Layer 11 of a small transformer language model trained on English Wikipedia (15 layers, counted from 0, width 128).
Take only the direct path to the model's output, skipping the later layers: a vector added to the residual stream pushes a token's score in proportion to its dot product with that token's output vector.

Output vectors of the tokens that the questions are about. A number n stands for (n - 500) times 0.0049.
"tch": 517 455 433 297 574 436 513 475 515 600 569 538 596 418 607 455 474 543 588 471 410 594 466 517 469 544 614 531 426 499 438 423 550 459 564 500 548 412 611 449 529 572 533 518 424 468 482 550 606 506 541 568 562 531 495 505 513 403 447 475 562 539 331 498 538 507 445 481 491 527 543 429 626 507 483 438 486 565 565 502 510 583 476 494 479 553 540 558 512 476 594 562 458 490 464 334 462 436 528 437 513 392 579 497 526 544 453 482 472 541 488 466 517 480 558 556 595 427 402 665 502 515 481 345 539 544 456 568
"ame": 534 502 549 490 511 484 462 582 485 562 441 476 410 568 502 429 443 622 536 446 472 583 396 616 600 413 560 486 457 437 459 477 555 646 465 576 550 328 664 582 520 502 456 574 484 449 545 465 567 495 506 459 485 474 475 548 688 530 358 546 581 514 494 637 496 541 520 452 480 592 490 451 686 518 493 416 546 511 617 470 558 428 570 477 565 386 552 460 310 433 532 467 509 474 408 462 548 489 553 490 616 532 525 492 563 478 444 386 602 556 444 420 405 579 545 503 493 505 493 487 537 465 429 441 555 446 546 566
"is": 444 479 528 445 518 532 528 593 469 569 479 566 477 489 497 466 538 406 589 477 492 519 535 627 495 493 560 551 388 518 547 480 504 411 522 534 456 533 471 418 500 554 589 543 439 447 512 535 509 504 474 477 513 495 553 480 429 581 443 536 517 485 537 463 482 519 475 581 379 350 460 473 588 503 436 412 548 513 581 440 586 486 472 501 496 460 518 594 445 533 514 489 464 486 538 511 433 520 465 543 508 493 604 465 490 470 471 414 417 538 532 524 577 570 552 560 512 442 593 542 511 512 518 438 586 543 621 555
"the": 570 540 504 472 540 463 521 492 402 551 460 476 549 449 461 416 500 458 559 456 431 511 653 647 516 427 502 479 502 461 457 443 588 500 557 536 550 479 498 456 553 438 546 488 408 469 477 518 564 501 471 410 566 512 453 569 435 488 467 624 442 644 451 531 587 522 687 476 367 570 454 439 489 518 502 487 529 566 576 446 473 517 566 510 616 516 522 477 480 493 487 545 538 439 529 539 433 472 563 441 569 428 590 516 448 564 410 428 482 407 542 479 466 515 534 594 620 530 486 590 517 537 472 442 517 482 613 381
"ive": 374 572 572 376 517 490 488 615 454 538 560 532 426 574 539 516 532 509 493 554 425 546 452 414 473 461 451 616 518 428 476 461 552 468 555 550 542 481 570 485 470 455 510 502 469 433 504 459 618 543 577 544 509 451 605 492 591 439 256 431 536 464 498 544 562 372 484 562 452 578 605 434 449 567 506 398 578 455 610 463 462 460 535 480 565 485 598 525 507 667 576 509 474 514 409 472 453 531 525 488 535 525 601 395 494 497 429 492 565 512 643 493 597 600 577 503 622 504 511 535 572 489 582 423 500 521 401 615
"ship": 515 562 519 452 410 401 557 477 535 523 652 520 588 527 500 436 434 426 479 404 467 595 514 646 502 526 470 668 442 452 361 530 588 539 557 567 644 479 541 601 442 410 400 546 502 395 482 609 511 468 637 625 523 476 392 379 530 484 432 465 452 424 545 465 379 490 427 469 474 606 461 349 570 525 472 534 444 564 525 482 500 582 477 487 502 598 528 533 426 489 546 588 432 502 418 400 573 528 491 610 624 620 576 519 566 590 553 463 534 531 497 389 398 386 637 491 419 451 583 505 535 402 429 482 511 456 419 581
"o": 402 636 625 465 578 396 666 649 372 444 533 376 466 468 452 252 255 646 679 288 265 706 726 821 422 262 660 657 293 337 254 312 799 669 712 727 895 374 685 447 367 476 469 726 440 513 706 532 670 458 610 650 486 516 331 305 605 380 292 321 633 627 286 417 325 453 606 654 321 623 642 485 591 377 294 212 504 779 842 474 684 722 768 397 565 745 567 251 148 425 722 847 384 392 271 171 719 243 758 729 560 662 576 480 232 852 167 392 816 599 980 518 345 258 662 829 534 337 309 618 703 318 504 379 354 574 351 615
"com": 464 392 506 418 514 491 451 491 461 586 513 547 500 481 422 399 404 446 465 450 391 524 527 574 503 455 411 457 443 409 479 535 523 523 481 486 556 525 494 490 497 444 465 504 432 530 548 528 571 488 477 491 506 532 469 477 546 558 424 523 642 387 489 540 512 584 449 537 433 438 476 454 490 506 551 376 603 494 461 583 484 548 536 492 522 506 511 354 456 492 505 555 509 523 397 513 450 415 517 473 467 420 558 544 473 472 545 557 467 523 473 464 519 480 496 489 543 521 433 565 558 506 456 532 472 352 515 440
"way": 526 589 493 516 455 426 407 575 504 470 471 523 460 443 543 414 402 470 403 534 567 562 555 472 554 429 564 544 449 473 575 485 575 402 487 541 502 471 480 489 474 396 476 517 422 377 517 603 511 567 478 346 536 471 434 490 531 539 402 460 634 519 491 395 375 510 556 485 505 463 502 543 448 536 540 439 494 560 484 549 573 548 570 495 553 530 513 515 561 657 480 491 527 625 508 472 529 460 488 568 518 409 537 497 510 638 391 433 458 528 584 476 337 458 554 569 544 517 442 466 532 401 531 476 522 539 502 578
"e": 508 596 397 529 473 520 612 452 527 472 398 547 553 435 511 564 500 389 464 463 535 570 453 464 521 423 570 519 406 539 485 508 495 568 487 412 508 438 456 461 520 526 540 474 426 434 458 549 444 496 498 464 493 483 514 509 532 602 513 477 456 513 539 445 567 389 454 592 576 527 474 463 576 590 486 522 500 584 438 507 507 450 527 518 478 473 490 473 474 550 525 564 517 581 423 473 474 596 507 437 632 515 517 517 526 544 554 519 456 549 465 538 632 603 479 562 459 567 554 585 439 541 434 486 520 513 591 474
"History": 379 628 519 392 459 581 455 474 408 496 524 358 403 440 441 467 436 572 576 437 503 590 652 631 596 411 497 527 454 455 469 382 594 510 573 560 616 421 532 400 441 509 477 560 517 433 486 498 517 429 507 472 648 579 549 430 677 537 386 533 636 435 513 354 484 593 552 577 374 606 511 451 541 459 512 510 546 589 519 505 522 525 520 446 506 596 585 530 417 526 610 627 554 467 439 422 574 500 543 575 502 443 534 549 495 573 512 458 450 651 513 459 417 472 548 524 592 526 433 479 586 423 601 525 394 452 407 512
"qui": 538 574 547 424 487 591 464 479 530 537 518 488 398 470 419 368 451 544 536 494 459 551 498 553 502 489 523 573 444 421 505 508 518 481 485 442 588 464 487 544 475 514 454 573 445 501 587 516 574 528 470 391 576 424 447 473 524 460 476 581 583 555 541 446 587 483 456 557 451 560 497 492 518 576 536 443 565 483 504 533 530 523 625 483 510 473 602 462 500 426 522 498 495 495 485 545 536 419 566 546 441 357 497 536 455 493 535 546 510 502 541 479 443 574 670 567 493 507 451 419 586 554 457 525 456 587 491 572
"no": 493 457 529 462 580 612 574 518 567 504 480 426 418 439 529 475 485 514 506 503 392 515 522 550 572 496 490 561 521 481 533 431 574 525 479 532 475 519 552 460 456 542 499 416 316 463 405 529 577 406 542 434 487 499 445 512 552 561 402 502 448 584 494 531 449 437 465 490 464 508 518 436 535 538 507 521 473 544 564 426 513 552 496 506 471 479 497 447 534 423 497 449 592 544 511 446 524 418 529 564 517 507 521 513 426 524 476 603 407 545 465 394 510 491 554 555 595 445 436 580 466 472 530 465 415 492 549 464
"====": 413 440 567 399 600 412 498 534 506 413 578 388 560 502 522 430 518 526 566 472 435 516 502 588 404 394 493 604 298 522 402 365 563 463 489 641 547 452 564 403 492 457 579 505 464 472 448 447 542 439 496 484 527 536 457 450 439 493 487 470 475 451 480 434 453 505 459 510 505 541 510 564 573 505 487 394 491 580 500 518 612 560 452 482 505 542 480 486 404 504 466 619 567 466 313 509 494 432 521 490 538 653 528 486 469 561 361 573 521 522 621 402 542 414 461 475 423 598 519 421 600 549 434 498 410 536 467 608
"style": 354 593 474 413 631 414 502 455 434 524 615 441 508 513 504 361 366 533 577 424 456 593 548 429 516 429 570 496 393 558 422 436 502 545 524 466 564 504 495 441 421 471 509 529 542 389 616 582 478 416 576 470 556 512 467 433 502 469 432 439 530 498 479 363 384 645 457 511 471 462 428 421 498 566 493 525 534 655 497 530 510 635 519 488 605 591 498 385 393 516 577 643 437 552 370 438 552 445 550 590 423 594 544 508 485 520 493 330 500 521 503 531 424 419 466 601 595 491 400 579 519 476 454 492 435 488 451 512
"Y": 403 635 624 466 582 398 659 647 374 450 528 377 457 464 453 249 258 639 683 285 268 703 723 823 418 265 664 660 300 343 262 314 790 662 704 735 878 371 678 447 368 476 469 719 436 517 703 532 668 463 614 644 491 512 333 303 616 377 294 328 631 625 289 422 332 458 600 657 327 616 640 485 595 383 307 216 500 782 837 475 687 724 765 401 560 735 566 254 146 426 724 837 386 398 268 181 716 247 771 726 564 666 571 480 230 854 177 394 818 593 974 513 347 261 660 818 534 339 311 622 706 325 500 381 356 573 353 613
" list": 484 590 516 469 485 487 578 515 474 520 583 503 464 434 492 521 366 542 606 480 476 490 500 563 421 376 532 491 547 454 451 427 542 538 546 512 489 527 460 497 465 587 506 471 474 482 495 588 556 452 581 510 526 563 509 474 460 409 464 434 577 421 497 515 450 544 494 475 510 570 525 517 593 527 430 441 495 482 520 464 419 557 452 468 516 470 551 506 445 519 548 547 525 482 354 452 394 510 492 528 491 531 476 524 522 616 484 500 527 513 522 435 580 445 588 554 452 477 496 462 548 569 617 444 446 643 515 499
"th": 486 543 486 554 409 578 478 487 535 467 444 517 581 484 603 496 514 449 557 525 473 554 591 520 507 463 456 510 437 492 559 490 538 466 538 531 496 551 416 524 545 407 535 492 356 432 518 530 584 586 425 546 612 479 459 498 377 498 379 630 513 566 410 547 493 479 586 452 439 572 474 445 400 544 517 529 516 599 489 504 423 474 443 517 562 487 545 498 472 428 502 602 583 421 518 521 477 433 518 417 458 390 518 508 465 568 551 500 439 459 463 520 523 504 500 498 533 500 548 624 498 599 416 515 539 537 552 401

Each question shows what one neuron of this layer's MLP adds at an activation of 1. A number n stands for (n - 500) times 0.00094.

n104: 456 648 486 396 578 433 540 412 329 567 448 518 452 442 630 486 790 649 511 532 548 451 549 433 483 580 389 505 552 350 467 543 579 448 519 578 451 557 452 604 428 612 516 522 585 450 503 535 471 624 607 295 583 407 351 673 429 617 417 394 535 589 482 430 560 366 561 586 439 529 460 488 513 510 461 415 518 457 557 507 472 578 464 540 421 505 576 583 495 604 519 511 633 529 373 371 512 481 377 523 655 495 324 571 379 517 369 492 468 585 374 465 576 462 773 444 520 578 479 660 456 425 492 644 495 576 352 480
Which of these tokens does it push up most? "ive"

n212: 492 564 309 522 403 602 417 551 316 336 580 640 568 592 497 436 546 463 655 425 421 532 495 358 527 525 617 374 511 444 503 684 504 461 471 427 627 412 492 556 489 375 356 488 576 432 536 413 495 662 547 543 552 446 463 386 670 505 414 336 500 581 521 551 465 485 444 480 535 489 556 465 590 536 557 637 403 388 383 629 503 638 337 710 413 537 569 522 574 520 329 511 520 419 454 516 540 430 407 593 552 368 576 515 624 480 714 492 609 472 554 482 536 620 510 423 595 471 463 587 560 597 513 558 578 558 512 666
Which of these tokens does it push up most? "ship"

n216: 587 573 539 560 424 478 523 566 561 538 524 468 620 377 401 447 152 427 584 435 454 546 571 568 460 495 421 519 471 476 544 414 476 479 681 604 509 560 311 354 514 452 566 493 481 505 424 555 443 544 629 479 616 491 500 487 505 431 615 488 291 339 641 609 622 558 454 515 500 484 564 452 368 595 547 493 553 593 475 449 277 502 497 108 577 481 392 567 587 595 590 489 540 410 538 424 495 538 609 358 665 636 380 451 597 522 452 588 586 487 512 613 603 468 386 411 662 346 476 382 525 545 353 531 503 537 594 520
Which of these tokens does it push down most? "ame"

n304: 680 531 300 381 439 441 419 459 556 621 375 450 420 517 437 439 631 534 620 326 428 449 574 516 622 524 483 453 508 364 425 626 533 421 432 733 579 541 401 292 514 574 583 538 530 444 533 515 478 729 415 492 503 515 583 481 606 557 648 576 431 347 560 421 608 430 436 321 514 461 411 628 586 570 481 474 552 513 399 492 599 500 527 673 521 712 515 585 378 495 531 453 620 517 283 358 571 528 565 424 400 488 503 484 485 559 526 621 483 558 485 598 530 564 575 557 453 549 525 537 644 629 486 591 556 607 310 651
Which of these tokens does it push down most? "no"

n24: 489 393 550 350 481 593 601 402 705 634 379 431 574 437 585 400 461 559 393 422 373 804 668 630 495 554 557 597 594 514 497 778 539 379 369 540 531 559 491 494 614 585 423 458 559 495 508 469 512 486 421 605 491 494 631 539 422 475 453 589 467 321 536 635 655 621 349 420 573 417 629 325 508 414 520 449 264 439 404 474 489 436 475 602 488 538 503 492 503 522 462 528 454 591 571 567 492 407 701 410 234 564 368 486 440 439 445 491 638 486 749 382 518 426 589 397 467 466 623 580 518 543 520 569 552 417 550 347
Which of these tokens does it push down most? "way"

n181: 605 710 548 510 404 558 536 380 557 436 580 459 398 546 550 506 361 510 321 597 505 684 559 482 487 598 486 392 408 464 606 472 406 393 574 581 521 535 533 447 622 357 388 575 544 453 567 374 536 453 511 408 613 462 589 495 670 546 380 595 398 497 556 478 516 477 372 624 290 301 306 426 595 558 495 586 441 413 544 478 638 604 587 311 517 524 443 508 482 366 508 500 635 484 564 678 693 342 556 570 475 528 607 439 626 558 492 500 566 614 426 610 598 540 524 558 451 646 470 590 492 397 614 616 552 478 422 424
Which of these tokens does it push up most? "History"

n84: 420 485 511 502 512 742 381 500 567 529 477 492 545 469 181 466 575 527 484 468 563 431 368 490 564 379 357 414 523 463 591 592 539 521 687 341 348 528 455 439 441 557 484 464 556 577 474 498 563 600 485 618 334 564 407 443 419 399 592 538 562 425 454 425 498 387 528 462 503 539 474 716 515 548 546 425 438 674 623 554 459 534 598 354 539 544 429 517 503 588 578 447 452 606 414 545 488 471 286 420 549 272 468 303 509 514 597 427 629 488 557 540 453 558 510 393 475 448 385 680 459 503 380 462 466 438 486 537
Which of these tokens does it push up most? "com"

n110: 586 597 519 512 478 441 450 563 515 540 671 362 536 418 584 451 480 490 591 538 622 458 465 422 510 492 711 416 492 383 628 457 337 466 474 500 541 567 549 277 430 479 729 471 626 500 422 500 444 551 406 495 699 497 340 516 489 453 636 403 510 465 451 522 568 343 358 383 438 511 394 328 621 712 575 515 576 622 518 361 485 535 528 478 393 428 381 490 515 561 620 463 409 442 631 484 470 487 728 575 626 539 571 385 510 490 505 429 545 646 540 401 495 498 438 541 533 413 455 568 407 576 457 518 631 553 351 513
Which of these tokens does it push up most? "tch"

n31: 633 505 553 548 580 494 448 487 473 515 655 483 439 511 420 390 543 527 413 389 328 550 358 462 495 538 557 374 469 365 497 663 690 531 228 479 374 472 550 415 591 565 394 455 567 588 576 543 497 420 480 492 557 475 429 545 517 480 330 500 593 427 534 705 445 454 481 470 535 425 526 605 533 519 367 428 440 699 589 430 631 508 342 442 632 450 446 612 489 483 562 859 646 554 388 462 370 640 378 649 411 465 368 453 425 564 640 360 468 653 379 580 539 527 233 570 350 463 601 515 360 469 442 403 599 463 508 508
Which of these tokens does it push up most? "ame"

n53: 717 390 412 513 545 424 551 442 424 529 671 503 621 337 562 553 408 551 584 552 594 701 476 486 444 416 599 466 509 612 417 399 405 371 658 371 622 385 503 317 529 226 550 445 290 456 525 518 514 577 559 571 398 543 477 598 488 401 762 539 587 497 559 360 549 578 363 412 552 623 448 433 561 461 404 574 466 605 631 567 447 601 395 572 476 570 448 574 613 527 359 601 589 571 453 596 443 471 550 604 450 493 536 661 394 429 465 588 563 473 472 445 608 544 569 517 573 647 460 459 574 704 698 467 454 636 442 497
Which of these tokens does it push up most? "tch"

n167: 603 495 585 585 369 393 368 679 511 477 533 605 612 534 579 671 458 473 589 491 577 703 407 524 378 454 503 345 466 617 541 540 551 369 545 555 512 464 370 488 416 579 412 412 315 413 659 477 497 641 422 345 638 606 466 517 443 385 511 510 468 349 336 630 554 455 595 680 397 432 398 420 404 317 377 574 531 495 424 562 448 553 377 696 603 607 485 439 710 386 517 615 576 598 611 431 452 347 322 433 523 561 476 626 467 552 557 351 583 495 626 571 500 500 407 627 535 514 412 421 373 489 563 495 509 599 482 384
Which of these tokens does it push down most? "ame"

n0: 528 500 411 559 529 436 530 530 590 456 486 505 595 548 413 735 539 539 463 495 491 142 502 607 372 495 442 440 608 522 507 529 181 564 574 509 431 679 480 476 579 631 557 458 604 459 460 464 510 512 376 590 471 500 275 491 573 512 456 559 535 332 590 466 557 495 539 516 637 555 469 505 619 528 550 534 560 583 649 463 563 612 507 594 533 460 398 489 484 514 562 482 401 598 483 424 511 520 416 526 410 475 348 523 354 498 569 732 529 525 492 391 444 502 486 599 493 486 514 458 467 567 605 588 437 524 404 486
Which of these tokens does it push up most? " list"

n61: 366 497 354 587 601 514 492 445 490 447 452 525 500 530 422 533 645 551 591 577 468 392 553 575 408 461 675 584 535 451 508 461 422 382 483 550 455 551 531 425 442 527 604 583 554 513 481 447 652 448 417 508 724 468 589 462 755 616 490 460 438 536 537 389 368 521 505 574 552 560 549 556 563 358 465 586 508 487 493 431 442 452 681 583 485 428 608 490 602 403 595 500 388 427 444 681 356 778 237 516 494 507 453 571 475 568 516 413 390 588 447 398 414 521 545 487 270 468 413 480 574 597 639 513 271 619 374 635
Which of these tokens does it push up most? "History"

n142: 466 519 533 601 497 603 552 357 566 465 656 552 542 419 408 652 457 579 500 418 575 388 664 621 478 571 457 451 535 677 419 576 312 500 443 521 516 568 405 450 544 391 593 598 526 489 466 562 503 503 543 625 356 596 445 486 471 417 497 481 481 592 599 692 412 413 500 450 703 387 564 437 815 595 437 277 494 617 672 397 286 451 260 544 565 569 568 524 575 556 393 404 434 465 455 364 388 701 538 568 482 560 461 500 531 559 500 362 421 431 497 444 552 445 654 463 602 437 587 360 626 474 612 673 403 644 422 503
Which of these tokens does it push up most? " list"

n187: 426 397 539 495 545 541 412 571 345 432 432 651 447 405 500 494 723 655 465 479 637 404 551 254 635 484 570 650 353 517 438 406 365 290 475 618 649 503 311 424 568 486 613 468 352 453 619 500 538 586 557 531 377 512 494 676 451 594 544 685 489 538 404 577 431 590 522 550 374 327 422 625 489 416 563 530 497 508 438 382 464 630 441 485 404 492 461 635 456 436 592 515 503 454 521 595 645 335 568 426 581 475 569 581 476 594 539 345 384 536 569 461 544 406 598 365 423 477 506 506 485 500 597 313 353 549 679 348
Which three tokens does it push up most, strongest first? "is", "th", "the"

n242: 668 485 430 495 410 503 551 426 368 555 593 419 490 595 608 609 456 525 538 442 466 583 550 439 272 518 597 358 648 511 450 648 655 338 543 587 512 534 550 484 503 669 533 463 376 547 619 519 352 521 505 516 535 483 403 577 524 559 637 547 397 536 429 679 318 426 635 591 429 497 524 449 327 599 487 553 471 536 616 586 411 387 503 619 494 398 473 568 531 570 497 506 465 524 492 572 556 470 366 444 425 430 477 615 512 373 487 484 397 340 793 430 403 521 400 500 567 548 700 436 337 404 472 393 434 589 587 446
Which two tokens does it push up most, strongest first? "the", "th"

n189: 557 660 344 459 525 584 474 483 571 609 489 392 529 439 738 446 527 560 634 550 492 591 585 456 503 427 706 615 604 450 380 589 542 435 473 538 533 576 452 478 405 443 369 424 488 445 324 461 715 563 448 617 530 547 593 459 553 462 387 470 574 531 414 449 482 365 346 614 637 461 583 531 583 606 416 590 500 495 470 350 495 598 322 365 579 381 428 582 468 532 531 532 497 440 480 393 412 607 633 514 511 567 553 439 587 385 442 431 311 445 347 701 522 580 577 473 448 246 533 565 483 375 542 333 397 516 520 524
Which of these tokens does it push up most? "tch"

n206: 470 554 553 705 435 386 528 546 500 506 569 448 628 437 508 449 486 528 470 464 479 518 503 570 610 593 772 448 628 464 505 530 549 529 517 503 611 604 550 555 525 335 517 370 627 683 468 583 379 524 548 670 522 608 481 403 516 629 625 460 714 316 532 684 526 356 547 513 428 465 574 574 341 503 492 513 508 482 471 418 577 543 492 601 614 677 394 647 508 508 438 343 371 443 629 567 577 372 369 441 548 500 458 408 461 503 391 527 464 412 429 448 630 629 365 487 630 497 429 483 469 592 342 468 517 381 462 508
Which of these tokens does it push down most? "qui"

n157: 595 418 626 516 524 438 525 521 617 328 509 365 480 433 593 551 276 484 500 317 702 543 611 494 645 497 426 677 387 295 619 447 438 483 572 446 510 360 402 506 524 506 446 414 437 508 594 482 323 769 434 559 410 631 338 509 471 615 455 380 422 482 312 566 569 393 539 469 364 442 398 473 361 455 560 587 445 247 410 619 325 500 579 756 569 533 489 614 592 497 467 559 506 613 527 440 533 562 436 534 410 515 480 508 555 551 436 442 444 511 576 528 542 538 398 412 392 405 389 482 521 690 732 520 441 662 392 514
Which of these tokens does it push down most? "ame"

n198: 356 434 461 404 462 366 727 531 556 307 597 582 593 515 440 436 573 464 456 426 647 473 545 436 585 506 383 509 532 362 426 423 403 437 594 489 587 563 482 447 545 555 458 688 448 480 511 422 432 506 480 593 517 563 700 595 509 636 366 468 469 443 497 497 664 514 716 508 524 538 394 618 599 500 477 443 448 342 535 598 597 565 638 441 503 577 598 435 371 466 494 441 383 645 560 587 743 682 517 603 500 594 595 565 500 430 338 509 400 322 487 393 724 610 438 549 428 526 403 350 615 242 402 463 485 488 511 548
Which of these tokens does it push down most? "th"

n238: 564 408 721 508 460 486 546 593 583 472 338 347 513 457 614 518 433 459 275 472 435 630 492 526 485 451 600 446 527 486 397 511 590 481 677 500 473 383 464 453 506 425 357 400 410 420 585 541 511 521 669 599 379 619 670 444 393 361 443 495 383 472 622 492 606 551 419 613 434 538 462 531 513 547 425 618 616 422 273 559 579 530 416 583 546 545 510 467 685 500 419 329 702 373 637 503 454 389 758 487 587 423 534 403 326 490 407 562 576 531 465 560 507 386 384 659 595 602 573 550 508 462 436 445 596 554 528 456
Which of these tokens does it push up most? "the"

n154: 489 497 476 470 671 465 544 551 539 441 517 477 628 520 206 361 428 396 210 371 461 488 527 421 511 319 396 497 575 456 466 436 574 540 632 500 611 506 414 656 509 520 706 468 435 688 344 371 585 531 400 350 434 615 546 375 544 471 511 526 575 619 540 627 651 435 414 584 570 379 268 511 486 573 506 556 365 520 738 468 548 432 528 412 537 505 552 640 514 341 631 645 531 529 539 438 527 512 585 580 611 543 555 475 539 436 400 431 401 467 365 439 424 577 390 475 668 353 613 577 554 468 547 651 650 411 537 403
Which of these tokens does it push up most? "the"

n314: 470 546 664 546 533 371 518 447 487 422 540 506 505 582 469 629 531 435 514 483 391 617 613 500 492 409 555 418 456 387 553 522 417 565 304 508 494 567 497 595 472 375 424 528 554 369 433 407 547 579 552 516 481 576 350 584 453 394 400 706 413 542 452 337 513 396 635 420 419 308 503 371 548 648 603 579 601 635 389 363 409 438 394 556 324 452 520 459 511 579 590 629 485 587 517 374 461 326 641 357 273 376 518 591 614 284 406 503 467 558 604 584 421 472 583 610 398 492 533 514 497 486 592 436 500 473 449 321
Which two tokens does it push up most, strongest first? "th", "the"

n64: 475 559 470 492 410 424 728 487 462 648 447 532 558 503 462 678 642 519 396 657 643 439 429 430 390 717 515 517 503 601 522 546 470 534 666 455 425 590 403 410 558 579 494 710 526 544 376 500 410 475 446 506 494 518 477 576 434 350 585 435 650 351 691 564 408 565 404 365 387 394 397 616 694 500 461 585 429 563 735 606 408 543 464 432 506 465 541 449 426 621 556 408 361 571 627 465 543 585 467 756 521 446 393 442 490 566 508 389 451 459 525 451 588 495 594 620 337 548 257 518 559 523 442 530 317 526 598 497
Which of these tokens does it push up most? " list"

n143: 508 574 480 353 549 363 415 613 495 511 547 562 530 520 652 396 497 400 627 452 668 656 529 452 503 471 465 503 332 534 514 520 576 508 345 495 380 514 420 477 540 450 569 688 666 468 638 500 418 522 348 371 514 542 620 489 373 506 294 497 425 434 585 657 481 524 357 570 369 408 615 503 568 443 329 573 403 406 542 472 631 497 522 476 524 498 351 680 535 635 684 521 594 300 419 569 574 563 357 701 593 604 465 533 487 386 626 536 367 492 482 433 455 529 549 527 561 661 486 486 657 503 432 567 503 659 472 390
Which of these tokens does it push up most? "is"

n85: 514 583 417 591 518 486 508 396 540 570 519 339 593 475 506 654 586 695 430 550 492 559 423 565 730 552 279 533 561 492 468 450 654 619 395 469 294 276 729 494 430 440 426 454 451 645 522 517 553 537 263 386 508 435 580 484 447 440 363 497 402 426 495 585 495 513 516 489 396 608 364 526 532 553 440 554 642 460 593 495 556 379 585 495 453 376 552 451 519 240 506 541 479 615 449 700 552 489 480 543 486 603 463 521 443 459 492 453 411 434 506 410 599 524 465 594 510 464 591 315 468 560 444 503 329 610 615 532
Which of these tokens does it push up most? "ame"

n44: 497 437 586 555 551 452 629 368 537 477 644 475 551 561 554 467 362 319 576 514 465 445 666 497 375 421 491 409 500 517 357 551 307 492 401 485 488 454 665 559 664 596 477 561 547 300 492 527 483 372 541 575 423 527 436 634 469 547 431 538 362 614 437 395 479 429 666 578 534 606 469 534 697 481 653 415 536 575 245 583 630 591 462 693 384 498 455 513 532 620 463 598 536 641 463 597 576 662 407 404 552 599 431 675 649 436 540 434 534 405 645 479 375 634 519 448 405 624 453 540 613 638 551 500 525 647 423 457
Which two tokens does it push up most, strongest first? "====", "e"

n233: 262 640 422 444 590 591 544 562 588 492 444 388 440 763 467 402 406 480 484 525 395 161 433 479 477 433 603 503 503 484 539 596 279 519 627 495 366 519 636 464 450 468 536 420 609 534 556 548 634 573 471 620 441 558 390 532 552 454 578 525 344 308 500 386 528 600 495 387 484 592 383 684 500 424 500 490 650 641 482 470 434 495 500 720 509 433 478 429 432 607 506 343 412 492 394 384 528 348 433 476 522 465 510 371 466 518 609 522 555 386 438 622 520 542 455 606 343 505 389 500 373 530 492 411 604 338 543 554
Which of these tokens does it push up most? "style"

n92: 549 580 378 536 313 494 490 575 353 436 460 475 563 689 517 485 432 487 492 403 363 453 362 529 503 492 578 339 508 371 503 453 401 492 362 541 455 462 548 558 687 573 630 636 399 568 406 463 519 513 527 482 383 609 473 535 563 500 348 497 495 334 479 430 508 650 558 431 494 489 629 645 441 407 540 490 473 500 659 602 585 600 495 593 535 490 572 630 318 484 691 479 506 323 647 629 575 405 164 473 475 509 301 471 463 518 594 544 514 631 446 561 554 422 636 396 466 544 544 348 474 389 469 439 336 443 632 537
Which of these tokens does it push up most? "ame"

n317: 209 572 587 630 468 492 448 607 457 392 447 463 405 418 500 424 463 512 495 490 495 618 587 467 495 512 333 498 582 490 450 467 638 544 540 532 437 631 546 470 717 412 418 557 429 550 417 465 668 531 524 531 566 407 478 346 430 397 538 455 557 503 422 515 608 491 505 440 638 537 498 360 531 490 368 558 537 388 644 648 565 419 605 458 508 441 540 588 479 450 556 466 521 626 635 548 381 417 496 505 651 506 448 659 545 337 446 522 512 479 406 526 567 557 555 500 418 470 555 480 448 571 503 426 372 399 356 500
Which of these tokens does it push up most? "ive"

n43: 427 521 441 479 508 430 384 470 514 578 525 503 331 503 444 590 528 597 376 396 448 277 591 392 516 381 515 477 560 406 506 379 303 480 602 437 391 433 532 569 523 477 529 414 385 492 425 348 399 519 579 670 573 409 452 430 457 455 500 557 495 515 497 619 708 395 505 525 529 312 414 403 691 604 587 458 404 632 684 572 693 540 423 433 728 355 634 577 341 664 626 518 303 497 529 552 497 532 558 416 585 488 500 511 546 426 527 537 517 516 587 637 605 620 395 531 538 401 583 377 257 604 407 571 350 633 539 524
Which of these tokens does it push up most? "ive"

n4: 511 516 389 604 722 449 600 481 447 475 438 611 444 467 287 533 716 354 517 461 529 610 574 534 482 571 398 401 519 547 572 592 604 451 493 620 600 465 441 331 537 604 591 459 617 431 497 507 475 378 462 348 503 527 302 533 536 552 656 379 442 475 551 492 392 474 452 543 783 395 525 448 546 521 530 539 344 519 627 465 481 325 468 509 438 527 557 438 495 625 435 530 401 495 571 517 602 477 460 429 663 493 376 441 723 428 592 544 634 453 473 511 602 555 615 570 566 530 486 551 506 500 320 487 702 662 566 624
Which two tokens does it push up most, strongest first? "e", "is"

n160: 313 452 488 471 754 572 500 502 678 563 425 574 372 392 535 553 521 572 334 517 459 282 558 444 609 511 536 556 610 386 459 592 538 581 455 411 456 514 671 517 474 663 617 539 416 533 275 374 385 359 318 595 388 506 562 542 600 643 405 479 405 480 700 564 696 612 380 601 466 565 347 364 497 530 380 521 452 435 408 580 379 534 568 304 300 517 597 513 465 443 517 309 439 531 491 451 519 592 471 375 418 453 508 555 415 484 484 486 452 549 460 402 464 619 475 436 624 531 435 404 491 581 529 413 537 373 455 524
Which of these tokens does it push up most? "no"

n28: 571 518 456 325 517 301 480 505 350 584 390 251 541 508 481 398 523 417 530 603 474 578 346 636 592 495 604 627 431 586 451 511 532 552 520 522 468 503 484 473 473 629 415 537 510 398 398 483 654 456 384 523 582 483 405 437 468 524 650 481 334 470 497 508 477 570 492 606 524 524 388 497 451 588 455 450 468 523 310 384 472 570 505 689 691 420 471 572 664 469 341 494 471 447 431 538 518 421 449 264 541 482 566 479 430 495 373 590 693 472 384 518 442 385 459 432 538 696 481 593 320 542 581 585 565 529 549 362
Which of these tokens does it push up most? "the"

n265: 494 527 562 570 675 597 429 520 522 520 601 419 318 652 338 412 418 432 526 602 525 473 562 416 355 413 687 509 431 471 208 320 370 435 475 428 443 508 526 287 474 580 488 487 580 503 418 541 448 409 500 624 403 595 631 571 595 497 451 490 497 621 508 377 582 197 577 364 509 563 497 557 572 411 599 524 361 445 322 609 400 500 694 592 515 583 404 561 525 373 482 598 534 503 544 450 478 526 341 627 500 607 497 436 438 471 621 406 520 412 363 503 503 438 414 559 593 540 503 479 509 327 383 602 503 648 641 610
Which of these tokens does it push up most? "style"

n147: 408 568 581 391 481 289 351 523 572 387 349 503 517 515 668 462 551 541 556 615 539 500 512 346 435 632 491 575 442 512 503 417 465 491 629 546 318 580 649 586 340 425 641 460 605 681 371 635 503 438 445 525 566 410 541 560 350 437 625 540 369 458 446 580 564 324 542 646 349 625 444 473 475 520 758 430 457 604 512 450 591 592 421 638 410 495 440 470 517 475 416 419 349 289 500 545 362 565 466 497 316 417 503 449 592 646 567 375 670 597 611 643 371 618 407 509 475 538 500 596 524 540 479 635 447 654 554 570
Which of these tokens does it push up most? "th"